Layer 3 of a small transformer language model trained on English Wikipedia (10 layers, counted from 0, width 96).
A neuron's activation on a vector x is SiLU(gate . x) times (in . x), where the dot is the dot product.

Input weights of the MLP neurons that the questions are about. A number n stands for n times 0.00092.
n8 gate: 29 -195 81 -41 21 -291 -79 148 -79 126 190 -30 -56 228 -224 87 -9 78 -37 -178 35 34 136 0 -149 -159 -220 -199 148 56 -333 58 -80 -12 -186 214 119 -30 130 -131 -21 -47 70 197 -49 41 85 234 168 16 231 -97 -27 -89 194 32 -9 -111 -95 -46 -112 -37 80 262 -98 59 -117 -70 33 4 86 -234 -129 186 -181 128 258 196 302 -148 217 -196 -201 -136 -4 4 -224 -51 -22 -124 -51 158 77 -69 34 85
n50 gate: -10 133 -53 -144 -23 -75 136 -26 26 -30 168 -133 135 63 151 -12 -152 -77 37 -83 -62 22 128 -143 -15 298 -68 177 -68 -128 -310 10 134 33 -136 -19 33 -45 15 -11 -4 193 84 119 33 26 -45 145 31 -173 -43 198 -318 -18 -84 -218 95 15 184 11 33 -18 30 7 -80 -67 207 165 74 332 -44 47 -142 33 157 99 158 83 -23 -224 -193 -81 -76 -152 4 236 -108 -27 -62 -46 71 167 -83 11 226 99
n54 gate: -169 -245 208 -130 -76 207 33 -34 -108 120 -154 -8 -109 67 126 -101 -180 -66 -4 -121 -175 108 -153 85 33 -81 -50 -114 86 54 -124 -86 57 11 -89 -23 29 -83 -11 53 -112 104 -55 -145 73 118 259 127 -239 66 66 225 -172 169 -85 -7 91 27 27 7 -163 -237 -49 -22 114 4 -4 -225 93 129 59 22 -69 26 -191 -195 119 103 122 4 29 -117 65 -47 -224 68 105 99 -321 65 -208 -54 258 180 -53 -65
n64 gate: 135 276 84 12 -40 88 161 -40 -8 64 48 12 -95 -232 249 99 110 -29 12 129 157 -326 -155 -110 -16 -25 30 -149 -8 198 -68 135 -19 176 67 -184 39 -28 8 12 -8 107 -230 22 -124 -27 -105 -64 -12 -18 -4 -40 -38 173 -71 8 109 218 94 0 -115 -248 52 -83 436 -52 -75 47 -12 238 -20 -82 -4 -189 56 90 -149 0 -141 -160 -160 -66 -166 87 270 -44 135 154 46 -33 -261 -106 151 252 -32 -45
n65 gate: 48 -129 34 18 38 -127 129 0 107 -160 67 53 35 -154 48 19 -46 -54 29 11 193 97 145 341 29 191 -185 -53 92 121 -11 24 14 -26 7 89 62 60 271 26 108 -38 -22 273 -90 314 42 137 -61 -97 59 19 -103 54 55 74 -317 -75 142 112 -48 -33 -75 -37 -44 -172 96 139 -4 124 7 -171 -180 84 89 -22 39 264 140 18 -69 197 -136 39 -41 4 -173 -186 -58 -68 -229 -38 -249 -175 30 152
n125 gate: 64 -109 -12 -100 29 29 12 160 177 -146 -69 -120 -50 44 40 -25 -83 -130 -197 4 -34 -77 287 -64 -40 54 248 -25 -23 -105 4 -193 -197 -44 64 102 226 29 -138 -53 -231 203 24 -256 -32 36 -62 -20 -238 -196 299 41 -109 -43 -264 161 -165 288 -75 28 77 92 -41 36 99 -155 89 164 93 334 100 36 -38 60 -167 -20 4 -29 181 101 167 186 132 -115 105 228 87 62 -4 129 49 -66 -59 -145 242 4
n152 gate: -55 -228 96 27 219 9 -67 -41 -197 95 122 120 -33 325 165 -144 -226 60 71 -50 -75 -77 163 -76 271 -278 34 -55 65 4 -249 -124 81 4 -356 -104 66 -133 85 -182 -9 75 159 85 -154 53 110 -40 88 -172 160 0 -72 -17 111 77 -215 -37 -116 50 -210 -53 14 67 -93 -59 197 266 50 168 -111 -40 32 76 293 284 78 169 -91 -263 -9 324 -152 -90 162 163 184 -78 47 -314 132 -120 -180 -97 100 317
n162 gate: 126 -139 32 220 16 -267 -274 185 -194 8 -267 -32 235 31 62 -125 20 -121 -74 63 -4 8 18 31 104 -92 15 -193 22 11 -204 68 -219 -292 81 145 50 40 -113 -272 -43 54 0 -99 -34 -19 20 86 -8 -167 52 -12 134 -90 -4 343 -75 115 -40 74 12 77 126 170 -4 12 248 54 90 -184 -77 50 36 27 -98 -100 15 28 -28 -179 157 41 -171 -163 8 118 27 191 306 -28 43 -60 -152 -72 16 -267
n172 gate: -65 -23 -151 140 116 16 -125 -139 20 -141 -12 40 -29 -159 148 -12 173 126 -137 299 78 -122 201 47 81 -105 34 -44 -30 -101 182 11 60 -298 78 -87 -31 16 24 0 8 200 23 -78 8 329 -96 106 251 -190 -45 -233 -8 -23 23 -101 76 -64 32 32 -27 -16 51 -133 73 158 -113 143 8 197 15 -35 255 132 241 256 129 -200 -68 151 -31 115 92 173 145 -71 245 -249 218 48 67 -40 149 -109 135 -24
n174 gate: -46 -142 -87 -8 -191 41 182 -240 -93 -20 194 167 85 36 65 -38 243 249 -138 -191 85 8 0 255 190 -122 -59 124 168 215 144 127 -58 117 4 144 -84 -129 163 116 20 246 -168 -108 140 -48 -116 -216 93 65 102 4 48 229 -57 15 0 -17 -177 41 -61 -247 -124 195 -132 37 -16 -113 143 -104 96 172 -227 -32 53 -133 -272 204 12 -8 -100 158 -46 -274 114 160 -24 -33 -9 -46 66 -21 -103 -42 261 -213
n188 gate: -110 184 222 84 73 166 301 -94 96 -72 106 233 22 67 80 288 182 -70 281 56 -9 -135 67 100 -292 -82 -53 -64 -133 -190 115 -124 321 -87 29 -64 107 13 -202 154 -42 -74 -169 159 -37 141 116 38 -152 -82 83 -224 167 37 54 8 47 51 196 68 151 221 191 -193 74 81 92 295 -173 -41 -41 273 -139 159 -30 179 134 -163 -73 -24 -95 44 -155 0 147 -183 -86 56 22 -4 17 65 0 82 -265 65
n215 gate: -161 -394 98 36 179 12 139 349 -12 0 -154 90 -154 203 116 -25 -222 207 -119 -138 -13 120 71 -103 -107 -21 -138 -33 111 -123 -65 327 -160 -36 -103 97 114 -151 -48 24 92 33 63 -68 -55 -154 0 -56 37 -149 107 109 99 81 79 -49 -94 82 37 -48 -203 87 -69 -60 -150 20 52 -44 -337 -87 -122 90 343 167 -93 -158 -170 167 57 -96 185 42 4 -219 104 -48 -51 -4 -84 -74 -101 -25 -168 148 -41 53
n247 gate: -210 37 15 93 15 -65 -71 355 135 -38 -114 -177 -219 -22 67 90 66 -136 124 226 137 125 95 34 37 27 -69 -50 151 32 -30 166 75 -59 -276 -99 140 80 30 31 -125 -80 126 125 -55 -33 92 121 4 74 121 -8 -77 29 153 39 -96 -146 -113 -212 37 75 -103 -150 48 103 -101 238 -113 115 59 -30 -323 217 197 197 87 -23 173 -213 152 4 -12 123 -83 -61 66 -8 87 -15 57 224 -66 -73 233 -81
n8 in: 102 -90 142 251 61 76 37 -15 -312 -8 -11 116 374 -109 -237 -27 -12 -43 26 -58 95 -4 -78 150 -120 -97 -312 4 4 188 76 45 14 48 172 95 -30 246 45 19 -106 165 100 -64 0 -30 62 0 -70 -74 -74 114 12 -106 67 47 46 4 -55 91 -294 146 -46 282 -82 218 83 -60 -34 78 -7 -104 4 90 194 -41 7 -15 -119 -51 15 -166 -271 -139 -64 -263 96 124 71 89 180 151 -162 35 23 -108
n50 in: 37 0 104 180 173 61 -127 -93 222 -85 -43 109 -55 -56 -78 77 4 -132 134 68 137 -107 -46 -155 -14 -51 -10 -151 204 -173 100 72 122 -84 313 -236 -125 173 128 -54 -46 -40 157 -90 -256 189 152 135 59 165 -3 11 69 189 -235 24 199 69 -70 -21 124 179 -36 25 31 -54 -124 -25 -78 10 122 -87 -33 102 64 81 -82 4 -87 3 -77 170 112 67 25 -86 -41 -160 78 -91 122 18 -66 266 -58 -76
n54 in: -187 95 -93 -61 -97 259 243 202 -69 46 4 255 4 11 -61 -52 -126 71 -30 35 -60 84 -25 296 193 -20 51 -120 -117 44 -77 -179 -40 23 87 170 -30 35 -123 477 -61 -174 56 -47 -56 -34 203 -42 -87 57 -58 27 -57 -37 -148 -44 -23 70 186 -8 -69 -4 -4 -118 124 -89 53 -98 100 -124 -57 23 63 129 158 -94 233 98 132 173 158 -4 16 -48 230 -39 30 -8 -116 299 -166 -78 160 -8 85 231
n64 in: 73 124 -123 -62 -120 -245 27 -28 -158 118 -129 50 162 -106 -10 -97 -103 -89 -210 -264 130 42 -229 134 51 236 30 -98 -80 70 -38 -41 208 229 -34 35 41 -42 -14 154 -56 -61 -65 26 -196 -79 -49 -263 -43 -42 -49 258 -171 10 -99 92 -18 64 -43 76 14 -21 115 -7 105 -136 76 -109 73 10 -7 -24 161 72 -111 -38 -3 28 7 -203 -139 148 -173 69 97 -14 27 177 33 -181 -32 -43 -81 -92 204 -99
n65 in: -35 -170 24 176 -99 -64 -186 -10 7 -67 51 134 7 -213 40 -42 -172 149 -7 -24 262 101 22 70 103 162 -55 -41 170 3 -125 -52 -128 36 50 17 -92 -150 178 51 -87 -165 158 66 36 -53 99 -50 -197 37 122 27 -101 126 50 25 14 -14 -100 118 137 -149 47 273 79 7 134 -10 37 148 -82 86 -59 -17 -30 -109 10 17 75 -219 -56 105 65 -183 -50 84 -173 -195 -148 24 -54 45 -154 -14 245 -134
n125 in: 162 -233 -68 -81 208 267 -107 15 163 112 86 206 93 85 -15 -162 15 15 -4 -11 -97 -49 212 -129 162 107 86 53 -89 -36 -90 -157 39 217 -15 210 183 -189 7 -204 -198 -28 215 35 -11 -88 159 -11 131 -28 -66 -26 196 0 59 -60 4 95 96 -49 -178 140 -45 163 110 147 82 -77 228 40 73 150 -115 7 7 0 29 -209 27 -21 -44 12 27 -117 294 135 -83 -114 43 19 222 23 36 -80 -30 282
n152 in: 237 161 -173 91 -120 44 96 147 -35 18 115 -49 169 -70 -266 -155 -68 308 -35 -49 9 -9 -131 -9 -108 258 -17 200 -365 55 146 -93 125 30 -65 26 -9 393 -101 204 92 -134 -116 -41 236 -39 -210 -167 86 8 -230 44 -52 47 13 -212 237 85 150 132 380 26 -75 92 9 -71 -9 -165 66 39 -86 73 136 48 -326 -186 -76 63 54 -8 -34 -320 49 -152 -149 -261 73 76 -64 180 -62 -63 90 112 18 -112
n162 in: -204 -85 26 -170 -23 -11 66 -19 -41 -74 -19 -152 108 133 48 -123 -19 0 -318 -26 93 4 -17 -37 59 69 150 -8 64 121 105 -38 64 -55 7 22 164 -140 33 -8 223 -114 168 119 -36 -132 -121 -85 230 -83 53 -45 -136 -50 7 32 117 38 -4 216 -259 -74 232 92 -15 22 -11 -29 37 58 99 117 81 140 142 238 -108 -216 140 -196 -273 171 -197 -179 137 105 33 -201 -62 -122 11 -8 112 84 324 68
n172 in: -175 260 328 -302 -74 -12 53 -8 61 96 -120 -67 -76 -122 -115 124 -83 -48 -77 -90 -56 -50 -144 149 118 107 174 82 -52 -133 109 88 -117 99 46 -27 -45 258 8 16 -85 7 75 -76 -68 30 -39 54 20 158 178 139 45 -93 -145 -139 59 -35 -16 170 176 -172 93 27 -76 -148 295 -194 147 68 110 -76 -211 -72 -54 -186 -67 27 125 111 -4 4 -153 36 92 -113 -158 291 -40 -8 -296 158 15 -36 203 110
n174 in: 57 -53 -62 148 -39 -158 197 23 -221 8 -77 20 52 -102 -247 0 -196 47 -19 35 140 -161 32 136 -72 32 33 -39 29 -176 143 -63 197 -362 129 262 251 -276 69 -170 -77 -181 -169 -22 -22 -26 -179 -69 -91 -114 136 27 33 -33 -295 7 -39 -43 43 -42 213 68 139 -15 113 -19 88 11 77 64 56 -26 304 -11 -35 68 -22 -164 109 -132 -79 108 -39 16 -46 220 -93 12 -60 -153 251 145 -56 -145 50 -31
n188 in: -113 4 49 -203 -279 -120 -170 38 81 -100 -30 -30 4 66 240 -35 38 4 137 -83 -70 41 28 -29 -107 -27 32 192 -78 -21 22 184 110 99 -29 15 -73 -117 -48 241 -45 93 4 267 -290 15 136 56 -23 -66 -79 -112 -327 -104 55 7 34 53 12 -112 192 92 82 48 190 34 44 51 19 -201 59 -11 169 184 -52 4 22 133 208 -43 -197 27 -91 43 -97 79 170 122 -125 198 -199 57 116 -80 354 -91
n215 in: -115 -14 11 28 -162 98 28 25 45 219 -18 0 -116 120 24 -86 -143 -61 138 134 -29 14 113 -79 -131 11 -3 -85 163 -123 25 147 -20 -41 175 -126 61 -60 -139 -46 254 84 -174 -79 343 -17 -170 -111 -344 -68 -15 -91 186 87 -148 53 4 74 47 -70 41 17 119 -180 -191 -95 131 103 -136 0 140 266 18 -21 -112 -219 40 35 64 120 -112 11 57 -58 7 4 -81 -185 66 89 -77 -93 58 -93 21 -21
n247 in: -206 -202 -37 50 -47 -27 -10 165 73 -184 -84 82 -83 145 13 -221 -103 -21 60 85 -146 -84 56 -201 -89 89 -16 -47 67 -32 -10 55 117 -23 20 97 261 17 -93 54 -23 -31 225 -3 290 128 -65 -73 -113 12 128 17 -154 -19 211 -13 -41 -20 21 -17 -43 -106 37 46 92 161 23 13 -77 -62 -184 43 -72 116 40 -141 -32 14 193 -61 69 3 -68 59 -153 -64 266 126 199 -68 44 -89 146 58 -152 -147

Each question shows a token from some text and the vector x that enters the MLP there. A number n stands for n times 0.0072.

" (": 0 -45 -88 -130 46 8 -35 -86 -31 -25 53 102 220 -59 -24 15 -63 -5 -65 12 51 15 -142 -1 151 -10 10 -24 181 -119 37 -40 -119 68 62 169 -41 -108 -68 49 99 -220 -2 61 70 108 53 18 -150 164 -182 -119 125 -140 21 -85 40 -107 -20 -87 172 9 -86 -21 -13 41 60 7 -127 -51 -79 53 -4 -45 -157 -7 73 -246 56 123 -33 2 10 3 36 -199 133 -177 -118 -87 -95 -71 -32 17 64 28
The two highest activations, in order: n8, n247

" |": -82 -13 -126 130 135 -84 -97 -181 -18 16 83 -91 -34 58 73 -102 54 2 -13 -3 38 15 -76 -11 -97 52 58 154 -101 -112 -17 -167 48 -14 29 71 -92 5 133 -97 40 -132 106 -70 26 -176 11 -63 23 110 266 75 16 -230 71 49 70 58 71 -15 15 -18 -30 43 51 -30 -39 16 -14 -96 26 -65 -23 47 110 -66 -67 42 -3 6 24 8 14 -12 -81 -276 -116 -98 -39 16 58 140 22 14 -110 -41
The two highest activations, in order: n54, n215

" V": 22 146 -119 -98 59 16 79 44 13 -55 -82 168 -24 -101 -58 97 -59 -108 -31 69 67 43 -62 -31 -22 10 134 -92 70 14 137 39 27 -62 7 23 -18 -110 -34 50 -42 -125 -101 -26 -53 -185 -34 -54 25 63 -348 -74 -33 -98 117 59 -104 -32 -4 7 -2 -61 -5 130 -35 15 -62 50 64 0 153 -182 0 27 -29 -134 94 -44 -117 -268 -1 -75 -64 -50 41 -214 16 -91 -53 163 89 226 10 51 -74 -26
Which three neurons fire most, strongest first? n64, n215, n172

" ass": 24 9 -25 3 -77 -32 46 -61 107 64 -88 -50 162 26 67 -177 -59 -112 34 26 -52 16 27 -141 -160 63 92 -4 -87 -84 -149 33 18 -35 -100 -28 -136 93 -14 73 62 -104 59 -41 -66 -30 50 -86 225 78 -165 -35 -81 -4 233 178 -176 -161 14 -129 -176 48 66 -133 -106 79 -50 11 42 0 164 112 -166 -39 -329 -86 203 -22 -54 9 48 167 234 106 27 71 -1 66 -36 -148 -72 -61 106 -64 57 -79
Which neuron fires most, and how strongly? n174, at about 0.47

"ent": -28 -24 121 -29 73 9 -66 -12 -102 -6 -45 -113 -54 -240 71 168 -214 -91 -111 74 -20 26 -196 -78 18 100 31 -106 -25 -198 -30 68 101 -63 227 -36 -124 -100 42 -4 44 10 78 47 75 -53 95 69 -103 -2 -90 203 87 194 -269 3 114 57 -40 -12 156 -7 51 -88 51 -41 84 102 18 -11 61 31 -79 88 50 28 -158 42 -14 -68 27 -270 64 91 41 -110 -110 -211 49 -70 -32 -99 -24 -312 14 251
Which neuron lights up most? n50

"0": -19 38 -88 -79 -95 106 -333 -132 52 38 -44 34 -72 -44 132 -27 164 -12 11 20 -39 -33 -33 -8 -86 89 -257 -19 2 -166 47 100 59 -62 84 83 20 -27 32 154 26 22 106 -245 33 -120 8 -10 86 94 124 62 -25 -9 35 -120 107 -90 39 121 -43 -104 -33 93 128 -68 88 2 32 -46 82 24 48 -169 127 26 8 -58 26 45 195 92 -198 63 -77 58 108 39 -36 -76 -44 28 50 107 -116 35
The two highest activations, in order: n172, n152

"th": -25 -72 -1 88 140 188 -120 151 -29 147 -11 34 123 -12 -178 82 69 108 72 -15 -86 -22 -36 50 -3 -245 -94 -3 -6 -80 -4 -5 263 -11 169 14 -69 -39 43 -102 -32 -72 8 -32 61 -206 -15 138 -25 9 -163 129 -45 113 20 -44 -91 104 192 -60 -4 -67 14 -103 -17 -31 -65 -67 115 332 47 270 -21 62 114 -168 -158 35 -50 6 143 63 10 38 6 86 -112 -248 -116 33 -41 -24 88 -124 49 95
Which neuron lights up most? n54

"son": 57 95 -67 -72 -34 49 37 -109 80 9 80 83 102 31 -77 58 -165 -137 43 -42 -46 26 -176 -15 192 130 -79 93 -294 118 232 -19 -3 -26 72 142 33 39 13 91 84 57 41 73 -15 97 -67 68 73 10 -26 30 -40 18 62 -78 -18 -181 2 -27 -34 -63 -139 -107 142 29 -59 -28 71 -78 118 70 -38 -52 171 43 -131 -130 41 23 29 -69 121 -32 -117 -225 -107 60 -59 -219 -8 -112 50 -103 161 -6
The two highest activations, in order: n215, n172

"–": -41 46 -77 -4 -97 73 -14 -163 -89 -45 -79 26 47 13 62 19 -59 -167 -99 -11 -70 -5 39 22 -36 32 13 282 72 -194 5 63 31 -32 349 75 -61 195 5 55 -13 40 260 9 -40 -141 -141 -91 -95 133 1 76 32 -89 116 -78 -120 -8 -151 -80 -182 -52 -57 -226 13 -47 7 -28 -97 -2 133 -84 223 66 63 -195 -113 -74 -92 116 -17 200 -43 97 -182 -80 128 -113 -38 4 -51 77 23 -46 -57 -23
Which neuron lights up most? n172

"4": -10 137 -65 60 -26 -27 -174 -160 31 174 24 9 88 18 143 -86 34 30 -40 -39 72 -12 -47 -48 -76 7 -340 16 39 -73 89 78 135 -11 57 8 25 -16 -22 -4 -53 97 155 -40 78 -188 -198 85 31 125 40 -42 106 -90 -107 -118 -18 -35 131 -35 -98 18 -118 -27 89 -168 30 -89 21 8 82 69 -9 94 132 61 213 134 -48 68 86 -54 55 24 -46 -144 57 -87 -81 -91 -46 46 70 -119 14 119
Which neuron lights up most? n8

" ": -71 116 112 -109 -61 -87 161 -38 43 -61 -16 18 151 45 65 208 -119 -17 -4 -3 79 54 125 -24 80 -14 -133 179 16 -75 88 141 100 -88 126 35 -113 31 67 130 -1 -171 97 -54 -9 -166 -119 6 -11 201 -77 -97 59 -133 65 -76 -60 -4 53 -113 -146 23 -31 51 11 106 -37 164 -20 11 -46 -73 207 20 104 -64 -35 -50 1 53 24 121 48 -85 -59 -101 24 29 -87 -63 -55 28 57 45 -1 111
Which three neurons fire most, strongest first? n188, n125, n64

"ed": 4 43 -46 107 0 25 88 -59 107 -118 160 203 -364 -39 -8 -35 37 200 -65 -30 -51 -56 -178 -80 33 171 -110 9 43 -134 -77 -4 -10 83 154 40 -34 -57 110 54 61 -156 -125 90 59 -157 -90 21 41 57 -33 -17 -22 144 -44 -140 49 91 113 -111 -74 47 -91 5 -22 -67 8 -55 3 203 79 -21 101 207 -110 -141 -309 -90 -54 171 50 -33 17 1 158 20 42 -97 -40 -123 -30 70 -97 -23 -146 107
Which three neurons fire most, strongest first? n215, n8, n174

" it": 27 12 4 -47 -25 -221 -132 -341 35 -19 -53 54 -120 -100 -25 -25 58 -274 -103 25 51 -68 12 -36 -71 -60 -82 55 -126 -101 -135 0 -128 -164 -1 -9 -185 -135 -22 49 1 -210 -98 36 2 23 -13 -38 -62 0 -262 -20 -62 62 -3 46 90 115 66 -59 -123 17 126 83 112 -59 51 73 100 3 2 198 -15 51 174 -128 -39 -17 -53 -29 -150 177 65 -51 -52 -73 -159 -41 -7 19 9 -72 34 230 -83 19
Which neuron lights up most? n64